Layer 7 of a small transformer language model trained on English Wikipedia (15 layers, counted from 0, width 128). Numbers have three digits each and are written without spaces.
A neuron's activation on a vector x is GELU(weights . x + bias), where the dot is the dot product.

Input weights of the MLP neurons that the questions are about. A number n stands for (n - 500) times 0.00068.
n11 (bias -0.021): 378390569587636770304567349311500612598574633369405235643556488532463665694412484433611460640436385545389445625724284477343451353397316598175624298742454504372526407512532293332372459484682531424605632394588535658877684589401375565582625296603496670732195634615586474553779479633329604508452660590447369704529555520488372441541439484462500603384406602500337492361493483542562596440148
n55 (bias -0.034): 632623408476400492393633150441568568305598385292591372532500581423528358411737615656496520395462677367772525514703504523602678532449435590613467354662660325466417523484709583427627442591624355518534566375497435688396679297504734327701470164526416257393258542492508460516720450492256674473352523496481317552471281609531759479474620520135454311595773484370625600443283562504558500367479
n71 (bias -0.015): 476407599583705680587306478633535620475545476413336695467554556599589401398540482504542359515605540445417414538414311347361103486379604475500323479392315515565438430564390471523557583359485479546425534321580567381592649542572490585684497396423458457459568399427309483478640622670479436338346666433301480515485655643457377774487416540727473967493467345568456493777406652437708558544229
n87 (bias -0.019): 351593413573428430578660520789351316462628183675269454473480500394408322519698570404526313545538488540450557771113567350571544516781636546663342258574672598375452421202503426332364504422803601489258532650486462450561652560400660567355485608514537407557407417604432619698472422520766390568374377339526342603512359331716525210695538547479553553465451429407595445368511574673443582605561
n89 (bias -0.056): 527518371314469599584623627555508252469336197461518562496592349472627426469553344402245484559491405419635354412677394607557524496913520665776550660691423890617496624453600508500321645619621630340632475669475562441481516531283443293459462410349728547388653481649414522468249605325523354333569412479602666493345334402539485613470272332453257757460283216666598484315552580481593656619450
n129 (bias -0.013): 670496541604630631439674620348450455500421482434564393451496521343517663299634301341461399436483657475387725857500719317399454556688322520240630175311613355650458571520482330600656155685291574268717324436585406801425561578372535529421672409433252632416542445392554358290569393623417656528549315179657429553470664615604641513459493480547572504561555690311677614422639360687539484470653
n157 (bias -0.013): 576301735345467392644401452621552792712626269486638545454382638255647477319691394711621475755450290436471435373475560536540517231518612263470487548643492775432504320173757336573492504382585549554568456629456406655262576329592717731583388319465576329496609382977591367165542420447648641562547383443580245430496576471287442566461297623531407609610508556575354619626221487459504534492535
n158 (bias -0.005): 440767440511601539474510504661472582547489595423625370485686325408634314355784560467468808413488552481574361539463528529539542400556363460398438253326368516563500327288510567459680187345782414564388354489330335390601545360559610583442511462230433581369431636611400558511423774616587531601553496546707630423411571518603514543287467210354563727470338621570632653450362711393536485427477
n167 (bias -0.020): 513727350460491556433172726531448293553542099618556509446469404547486671535401351637324670443346527281263434656469628422702642782447528735674416438822681358785560491284472581479492850419559630340508458571536617656316432292580526500597355422243329620435909535261454421532480528158285566483214359426679515378533419761500674604404600491324405467410516770611436667357437335764644334374528
n179 (bias -0.001): 442514484364429619581371334692473468691338374478321524492678318361284329382572253548469480556504572385532611645707293566426616412422579504656538426532034559435776308226663452452396668411582621478500513500454582356520241301620531500600431380616436612731617664668533418599721530753729496704619515500489416423580638250436574581507507751239483571601544525568591801543305419445700646519517
n195 (bias -0.012): 673347389533672340631599422388609652475730350735422664365378530147033619262379508446387668715464550663358577500264656569589767471650647600775487331496379442392380443372553500651678518475666492488440596309396467588348462614512552538596185371286558567583653581585339336401663429531319562434517379313556514476491666405483771473368421690362730491736401401688290525488633566386492677500655
n199 (bias -0.016): 301561639639537333390496602320373603590747271350537389709458527624492483519492481478642580468451632716432458531556428675638341614824504680306500618447445716626518319407469530273385338504673504282604386492553698410433370404575340612492428496756504707461283353326496577469387532389426345563596602339414554444643577264628262380465581344375456563553541353440601565680489564181378595617512
n204 (bias -0.014): 492727566534513649513569549431529574440594655106512483379635345370799415318577500811483556629495362429647357757778405471745593232500424346398351410405354505381488205705430617436432306526465780607606599376450399393466356643423699562482623562552665616572779308481540424474301564559212532741460450294467543457396283748208384382528306295348701396639484681461478753513682432621778730480591
n205 (bias -0.015): 493631441779704507500590461531615359537730473447527480387621300464369414554542390726687342631529500385702466564578493470484489469470616412511300295366236598454487313554522637428528597408465533497675624371515520422413531201361497483713624616161460381432610560654528522479568489651352414513493480518546383526680548466650547565522497286544435675469606374483384472623529612354510613288431
n225 (bias -0.059): 591618314393593413458644380434496458300265421509691597604496258603714559350284521312615471593398624293376724606656543560277411454078496615619396481442508504192599488328522492508378305541576588405516590479588621492524542729623548234397811189665320315673358516544277616682683377587512409670508583479409660582526509537372561413519589454429693314454383699632492395625883456560500729438675
n243 (bias -0.022): 424444771483508329404445418417324588463681570409430488630353419489362509423431097681684391749433758649338645519228774592736804296505449537466526702429592355599397626447552391358373317479614649389433076483423310570353454678459380657716650624485500471448630605567435345577545443531333557630483420621734514590518241307459604640349455420456672604437640491649398593702823346347439567516474
n246 (bias -0.012): 664641533535541337623458490484512529513523417429597288639529384474513584210468526554200494600701365434632444406545546410602583426486387417398561530561512432402445535497665303384444584426618407535399420506500416538591383294746531369557540391557483711537296516510570545674515541693588368469595460420760582484331279401465390439536529539401463342633362398574708546637488544547437477603395
n285 (bias -0.017): 625440565370478496432539303593468247541423534578493496538530750831365680599733741718500560360653728469231692531544457846324496485597546367557414655451554460329393555541560624397300426522622529462656469504328380582346455504485658351609340392573373459297333319644329510500362365559515378357405658368646632419402416626522590520448480609631575582459469274548600492358531429533580598595235
n294 (bias -0.037): 496665459396390669597576508636798382794604437474489599722536405482284245276411682556496169389206343332424341650691385442527401508596525389574198435572461615351550504456522331437433559444672648467260621671493555496496439367460762931433454310403513492349718648556346522373308457618658644351414442463603664520576375508480366466728431362624700311605515446512644382438474619707586484564449
n297 (bias -0.032): 434592777531598536386639596548520479388525585564524584382545465463440560335546281599474569669719407532607465496650651590473525338351457636412608552417387558516444349711457310554497554759426607554542475517518376562409684443380497693622756394526482462450654397426579497546537493377416511429416404418366675483562227551521347482663336344610343360375324412823567587640294646614369663432471
n332 (bias -0.022): 438477469551357504362569340449471556653589211287619441405461186409735180500562409483698513583681590641268468390262574218363602478687690560500630391293521391275299408322550629567694293302404396717626540581716404431395418646470512544259488460464495637679491550532683180359582468640572541693614364188492628728333426551461269582260485600431646334686594601654333583358613832483320643435646
n369 (bias 0.003): 197421490372452524470505469431666570295500168505504335351609322570485727626582475383472475821388382450648776615397740543557932357388790309454608620554710531495410486071567351495400510535847481468575341319552188284558585596495708591403312424271458539541289600786674440773322736614665293674259287444909614385578897432810418312739247386537500212480302460328601540663389583462596262393584
n372 (bias -0.039): 425473717318672429459496454541453639629766287615367515264346504559700353595645372651672429448404668492235613517319664453536726254706473603561422457578569429557443544408544758552634387392344457592419352659546315533343376460634597622504457396472655437663504439564330615450547571598562418482565586539468356432398300589530535421621527459424504566406585588761355610359228551160555387553220
n374 (bias -0.025): 299500407719285569663653608438183553344218446348470823558514848382510662706255668764353462689264600305586430288377404477578525295598451339280455528505505409523391565585521299606496725806437712299346634367336723533785423458282390948361655367527403324510445523408391371632362419761317615453082578460318832591515567245438540596664513418419743395880613476538842403607580495532407418365460
n402 (bias -0.023): 635634415452638808624475354395492211539609609548555725420522704430755476168569589857551398472353368739540496469587529564644568319600459325527325719619560463210344315365544230561638334346509585460684596448562543715427411444395635779202768727271781417463417342236587463658265537532413528780536352322471597284277420504478512477471579540852519491531476523641356612325352370509642562310626
n415 (bias -0.033): 623469627725691466476456484787549587361520452178524515567551684465335521511174673704455437429324523396442428623542236364353319691445524311396753275340715673500407629689454433619424312324452564557544545368500477535489472564403552281512396588457587547528642413274379525241585368635473607611627601383530216422619763612492594562718556579442595423547336692266488397314314525712515696496380
n430 (bias -0.027): 159489551796394572693484353537391462409517603665366402265167466585820368430509331735649412741500487709558350398397644496580259400418250343440662543584347496576336594442575651496454592354245375385437413521552545696316256415438204641313416638372496558583465553684366488705621584281516395574844500652480532497566518446567566549609432500545443356773698654613256508610445513297740601555314
n444 (bias -0.043): 480449737334823480701531227383637623266555459178518648578508659283816504604464496532347357452618614612439541343496352500433613533597609577796594312598669578380446397585581516380425743365533520425458534294237381597588545635366488230576422479443448545657602551496314417554430465470428539540479656441547257378509535274240526259602493878422397147488407513512383892449462565413508496607504
n465 (bias -0.013): 242369633630448453479508500589382640383521628464308436574521475431593348584346644480516594465425325237606440557504461752382479480389399601316615363304555526488488504411460553568496389765558417866496458456547793557484496445549312679233387588303318585615445425596398511571526755183440466476351543449620500557401465601390466612606346442656703713283292771569809574425393556729910799592418
n468 (bias -0.003): 434400535654424364227520593457459409296741307623400483630587766580402684517534543509591470348250366791466520274133237479795730625509447270716284719582371468373479559249543517651385396634662379867386643701580404526420317420496488799590574416448422479478419475625496696593453619613420667690390141299717500357509514628569480400556527513587500585530351557620421618718387363634277582573268
n476 (bias -0.021): 521516541635295595518528443471284422605508327322444586496559643425386576256251496489571500453453573721493790547555560557228594298313485365624481496592351516451475607344678467510446631717407575507517538278503539570453567628657426725118636568517277456416527425579450544496580675512284508381634511393608176607628425438401340539432457611445628496600523496383372448885507508550511493369694
n479 (bias -0.033): 638588430375570329660557578688504469590488525571665366595416325440598641533424473612598477593447462295701458389568681635464730500447566515337749439557405524381229530485497553552629413451685379326672520530316371504541573382651442543398572516293174594251303500695205511411353480552455468670438580795597571472648480418368637436528653405492296587359296512349527542305479384423348866568480

Each question shows a token from some text and the vector x that enters the MLP there. A number n stands for (n - 500) times 0.0089.

" ": 432510597534357110427511612341521532567587699376187583598558508486565485541494469453555587354672411415537422422522590411430597673470426331504548799464319388596716624483787675431563429591436458229324449563548524447631457466502623394385536602387509487371524385449491447470689563524466694376464573473530549455466728527456612312685524456496535548347551405690346415315584549763496300538550
The three highest activations, in order: n468, n465, n167

". ": 447406673540335082441478624355569502537499643452450566562624512497596478561491521438579512507752354438520483458507483475468573614494455384434588719412339415477786567565809603433616469527482368274436603534433530406675531513482602295337464652407463483416577321380440397548692441529473625409525627446560480455513786503468593321747496505563396653413501434623291395189521496665451329629526
The three highest activations, in order: n415, n444, n479

"as ": 390535613517452169507466612406456498497641675382247602542621482520571530485499446542573534426660436459565420357551562439516654641452444321432548720494253352601744669618774579453604422637459425250337523497523570421606559509533602498414476634344477498452555346421344343438684468554402622429367529498454573427467743594515583257670534463534446525391664397552448208331521494708579286566680
Which of these neurons fires most? n374

"ary ": 456460573539375090475434507357531508630584714374135546542604533506653531535477446466604557363781436442532414391466522453459509643425350413451489783514298424629735488540769688392594365518484426209408537562540557403631561519515589395374512599466502459482455403494457408499699409525443701393562508467507517480511722471496627363656473480577495544312624417710369395333541538663553318559590
Which neuron fires most, and how strongly? n430, at about 0.26

"G": 460680645539405157391376402436512547620498673382346501472669397407611369584514368508632501465791422457609608394544447435363504585527423421540503766667399427566786472520554556429590443632543351305337516594530439397562576537563588412341452647453570492309538362494501364499752380564506639424536509465460590373484680472523600351676540551485526520453699346520172431320661435714461295606581
The three highest activations, in order: n179, n332, n444

"50": 522553624446441172445490502345446667585578652467499678461609393444531471499503456503580433483681401430590544392588569565456610684524505423526467770594291402474651409606663620330555489514519518219296508504481418385524510612501568423298458683458520551332572396482636404537680358485370626392528560544430567319469697564535530253734521480510478614371687302727391334288543460665406260637623
Which of these neurons fires most? n297

".": 527577633500523136436431566461563574512545662459515654550661441514548378585445509508619491510710337405561476406469471500479483651570501373489485787497418406605711409552837608373500497632498366267321431467433487399590525582474584393272502596379522530308617468436446407463693464421467715395554568486493539381379713538495510348792512460562420578320627390615312415188516455705508327524649
Which neuron fires most, and how strongly? n444, at about 0.38

"| ": 405523589480403228398499659363473529563632667513275539501734394475594299505508429461636501463710418358510492468516513446415540757579433470472498771544353338490716602560880675364536467407544455304313541521422588454616511549550606443329515667450465464484585297514494266501683483523488601471431535509576536437384717559497625326684562462425416590408525352519349333289579550702459281585600
The three highest activations, in order: n87, n167, n332

"8": 473544594493423104417531450380479532631601701437534621528561398522523437533487461475598438450737512408564412382543508514402518683560484384548466793597400371490703500598630604347490481536568464279344492485512481451568419636606540326280455677381552538325474369546561357451709402584451675427487636506443579315427725622500503335702484503462531607291690355627358309298610570679527261577614
Which of these neurons fires most? n285

"1": 495653593528452122432535496354514637579533739422460688481559446515521407542455509445552457373667441482545352391538507506415585669574435435536540711580366441517718448571695638392492479526489544259343478515551449416597459564567523372367439654378567531284593347497491353514702373615344707420490542468425604340484696554532597361780456515507589540351650361607291234310594549680552245558587
Which neuron fires most, and how strongly? n294, at about 0.21

"195": 462648446457359148416506533344473608623529683373437635597586531511617490491445408446552468458722460450521564382553538532437528576424436402345466721474340360443766450564578704352479452366501526243380470457517560389666582603594599363356484642396529446401533308511503373556840467625428616428543570497451481452497714565500590324716512466486530564392699429571456188279663525679605341579602
Which neuron fires most, and how strongly? n225, at about 1.4

"ie": 532603687435394220482450424385578479579561691531408494581467496479608422504541497577591554467663300355531540379531663515527553610519497370438562734568367447492705411566565659405657477587518429167299503559413521370558530525625688413312371563428531530406455320501370344517629312490552725403583600500530529451468671596458596321739491489551452564411584376632213313310539510773402300603693
Which neuron fires most, and how strongly? n479, at about 0.89

"6": 483478608502409156317480517330511575533651631512567584520630479496566398508555511445585451408675455326501437368524480451501577738552476501594438813548357309564756526538650578370612446426548533284355534533480481410627503540615572441313417702417453466376552314483521356471636406556441634431513583566498568263452672576460508348731486545474498585389640343679444215238578615750518289583537
The three highest activations, in order: n294, n285, n167

"ents ": 450528591538348065481423580346548523576586731386197562586592503443559517487480372418571533389614383381527411425436529438510656700479494420496463786516298374556711609615650607482539408606482400218377472544474594542605446524494590353341565617433549551454546392523468401427753494514468757362449563398541528533416755553619649359653516491549469511340495371625461399320567421664539277608617
Which neuron fires most, and how strongly? n129, at about 0.39

"\n": 441433645545341142381509557338529505537566638478573549499665470516560375566477421381529562515677387405571471450456540479520642656465431404449564749439373401539809562585707590308559402510489462262285626581359620411507559495493600420323638684505439399478553173385484361474730503509491582425430671494532570517447733479462639407669481500488411563365551429646383390298543503739481293559717
The two highest activations, in order: n225, n465

"ry ": 483477618454465082502434567392523555538604692417182505546558511494668511498520459504559556406776450415537412356455522451438541625512381363417556825437290409626773548592680655468573421563434409202387507595552479381655572510541609509371470619424478503468476430503402458498702434490373650391523664528576539499498711490463665333646499504561442530306603386648300344272561493621509335556580
The three highest activations, in order: n430, n479, n372

"ern ": 416569588464367166448495543427515474599617736429207484558599477413567427616550333534531533442658453367597414414482524497403654577461463304540453786500296460486783492614697635378502391570470429218364647520493580388631459557564632309285553599471520531470567417490499400498698523543446698340509616471497545600391762590499659397674427483492441580368594336634324413385437499621503276580631
Which neuron fires most, and how strongly? n179, at about 0.45

"ong ": 473504657516395141405402516482594532523570630404267424479611478436601385514504435491606523416768393281570515455482514415541610684492407413543531803502310323520799556537691662326588405540568447269422561533464464425602584452601609443292568588390410401443549449521483358409618516524543619394529539483532603468357705644499545350726403516527459681296649401665364334334540589607533297597634
The two highest activations, in order: n158, n465

"per": 440498536527464223503464570454453537530655663581432593516579467442580458502482440465627575526746374405570535330573589485445618695472504397373536775553247327636662423555579667287639466641486489241425504457502557395527561502480559455410364669402503369512539300491433366531632361555416634338535530460526564482480709564645475309737341563436495587427565282637314277304569468798609277551654
The two highest activations, in order: n195, n205

"e ": 463520617480379181417412536440531518610624685468200473560702470527639460542555430502614547377709386304565367466508503366447569679480451375479508837512326424559808556518671703342595291556499415306385522600431467408640598478567603486362498644378412489440525405463456393446704481499452627426510581497602610467367749537497544339683411461570436562327565450638374431273533499647499296591607
Which of these neurons fires most? n158

"(": 419554634513456192358511536484428519626655692427335615499656388500552394547447386459584528482738460521543398468485568412349626676477446453478492697660323426524695495610823775414535528591504426215312496449481490436597447601565512379335488599453551447456510298363508327542724470540398656470433615441582546520403707524470512317661556509514455601370594343589344368245492506586546252612713
Which neuron fires most, and how strongly? n444, at about 0.23

"Th": 511542512576385231338476486324552508578586617378438524502640466362594422507457307477473563449759508397614498385623485439408590619574430411487560839597321404560635546577688655353693431773578472205364473534449497410561647464532573500299551650493537499401519369495471302462644331540498629423565606468435644472517700494489595375664437537475490590346586387547337315179569519762529340482576
Which neuron fires most, and how strongly? n89, at about 0.43

"n": 414547653641483253338386547350536593575629695440405520467541394438618430561503407460512519390660405401617502422507489438435560651487463343482498805555439340539673451542713611334593407650531498303391484483563615420597525585673570499310533631364533469423528390563480375439679357582375588475473606545601678330413753569572588358750342398489433590402588339708316312293428494728516224531574
Which of these neurons fires most? n369

"tit": 617544662516463191309417488293505533584597685406399603513555568400579489455494454413515588496653464445566446431423467347485507701504458334403514783550359465478746515567589727332646423467422489200420374543456594381541593462518631457452586595363563556342462349472504385526706367638504748349517534500487579546489630566569472271705518515527408654482608342640444290267530491794429354524668
Which of these neurons fires most? n129

"ed": 436609547448495182514349468382540546536543763507496630565519478406591419439484517531566525488680374494569402394567534480476645744592402379401554748566371361497735362491705556367655499609361457221355477540511504417554558543524619465416414583400540528437489343393530419497663454559527662350441579489448532457515733551462552295729436507603479686429699376619303238285556417777510228469580
The two highest activations, in order: n402, n294

"in": 482573589580391207401429394386552615603675660546398503542568413462614387547536417445583489444728359413549549422555666406468689638531468416443529758510299432502678429589668590244519506608550495235304505510471504434560493559531576314362317565456590527465555320565479407584733346576368584466585533498473618474350734568549599336696501471434496621395546385703221296344474432763530352525627
Which of these neurons fires most? n195

"for ": 409409686624374144450396532418481489544632723348262634586647411491561451494547421425501518415622404485547525348465480407399694693455489437477565793605313417587677481590695656392556454534507488292313506586437581479555584591466513417289591614380485461455569371460530348519660483525417643389408527442405548579428778643497591343653577450521439563362665421609457272310523454645570261597717
The three highest activations, in order: n465, n374, n476

"S": 518652560595381285327506505418490556652571692355403557559708478506522528584470370508601456405751441450666511400541426358417551651475463398504500712609384461523715500554701639349539451552412492249279477555461585414735601529522502391279407687482589434427496319492458390537810317689406636388463529458417530409468788566540458382616484523492456555396579388519306361259574502735477292546596
Which of these neurons fires most? n11

"0 ": 432562550511374093425543549334503558581651649445336555491647455452602362505598462400516522342677442359466413353517552454525570690526461483534515855477245414535780515478766555395543408397505470318276596603475477407676570471452535451333539729409507498379587455480484413414681480520410647477540508465581555441441657610427562335750461529533511585412603376680413326312561598652523275582582
Which of these neurons fires most? n294

"ar ": 456498589489385063509427555411520520620606663452180471579574425495589508543551435485614498419751404497572371389475563405405592651496439366539455805533266433587733517529698698365566385641527412258350536549556486446562548538458667374333455628425536466387488404456487415483678498516502662363561523452480542471408767466483633362699448423560469604342615438700315469393539474671532297556628
The three highest activations, in order: n468, n430, n372

"comm": 394553671590486191407439559343511574600564638387454681565609483403606490598501332489551541488751516424454393408478679486385499747580436354496516727579284342422671480563634614461557355661467482219296519542569613410587517593623616398349469513382545574430552267499497380654655419587422704460498530458485509557452745590492541247609460533461458582400526378616435249402434437660432211566650
Which neuron fires most, and how strongly? n129, at about 0.21

"held ": 429418615591364143498496529408477526594648654379186575535603522374583499472501437478500580408586438495584389375472560507472536688427455424553432830457328406601782479549629672423606398577460497166423537561498597459627525588537584451413642594437471426458481398526454392491710510477411717323377538498475535564511703635420538327713533415552419655303558320643515287376512435707426312574643
Which neuron fires most, and how strongly? n374, at about 0.47

"Di": 421671606546439207453477525381479529549637645443517585441690443469623405587568543531608454454675370450611399460462661462502480627516425353524438701674316534507586496540661520332522423602525463172198443551541464404577574645658620396239339650452532470405565341559499338529717432526412571473514502500511531574353783546515533380659511530526413561340561398633332316272521419775534270592621
Which neuron fires most, and how strongly? n87, at about 0.75

"t ": 470425660457437087550371563444527611577576688466155523578604465476634498479528413454605571428725325407582462406498550442462575609507448368515502816539293400595718536468660635456594446585392354266378480591511449405589579538538652439365476617404517564390514420467463438470714496480490672312529560463506595478503779452505566335689508518548481589328602345651256478274553465601517310511644
Which of these neurons fires most? n372

"Bro": 446601537467511191376361422363560554531488586408432501490657404406623474517488315456542496489758435466609490411497578512448483574455463441461530849638329414586693478531616734393555554552525439216422505594421608376647630545622599522279409669372506455398435425628476401554708415540428561414476627423463574610488743505350608411713448599489426557302642442652299237355561412695475270608590
Which neuron fires most, and how strongly? n479, at about 0.28

"ia": 560653728531397197455431467412562543596538661511446489636536487519609423525514494510504442426673364359527445428495495501461615654540534400453637689491315368609780528571560548406584415526501460166266550541470524398595459449619543390320371666374556522358531340570428460460738385527522755399579616454546453378456728539539635335754503476526496559429673354561217299287487492685462350569600
The two highest activations, in order: n415, n479

"st": 485560543548415231456274541307479536657579760445408666477667445321612453437505467462540442420641495391572428386551542466359526686577424408448443842607388405525732406627583694393478431734502305219342445501489642446479477593558672426385452601402520531452542322456505294502717477509389667434497566516476656467474728564560494429715471547512444594403589426587278417352444485734498316518677
Which neuron fires most, and how strongly? n167, at about 0.23

"an": 425686596548425217457349477454493540603606650496434557572608476555540402557499349468560480399681340443547491424451516425515569574595479375481530756468360363604753537589671546322550506634486464254387548470576551394534492482607629330414353598350522494404540299527462348490777335564552622433622597500416564461350775599581573321703445518530509612361694378674196417298442469747523283474534
Which neuron fires most, and how strongly? n372, at about 0.26

"suc": 466515520480506158408441470376480609502660665440418578532538501410572510522549500427481496584720469499534403439564576415526502691521500319381597801628339390526559521640484741328531428678502440190332472446517692372551585533549723379332475643351555544436521289558459306555653481570375668385441568433454493601415691666440559382721477467438399579462566351636428268352549476771429350496679
Which neuron fires most, and how strongly? n204, at about 0.23

"M": 446605668551343238381523538399532632556525672381487613496777377420601441573543393562635433456784405396532528392489545437343470615479399410510507781678415445553749497543738571396548430632477486345261519518585523394577546543526535490289517603383508503348499435506542341561711315495417651450468474450409550412435721510554581387751431530582411531420669319617292347293550420663471243516616
Which of these neurons fires most? n297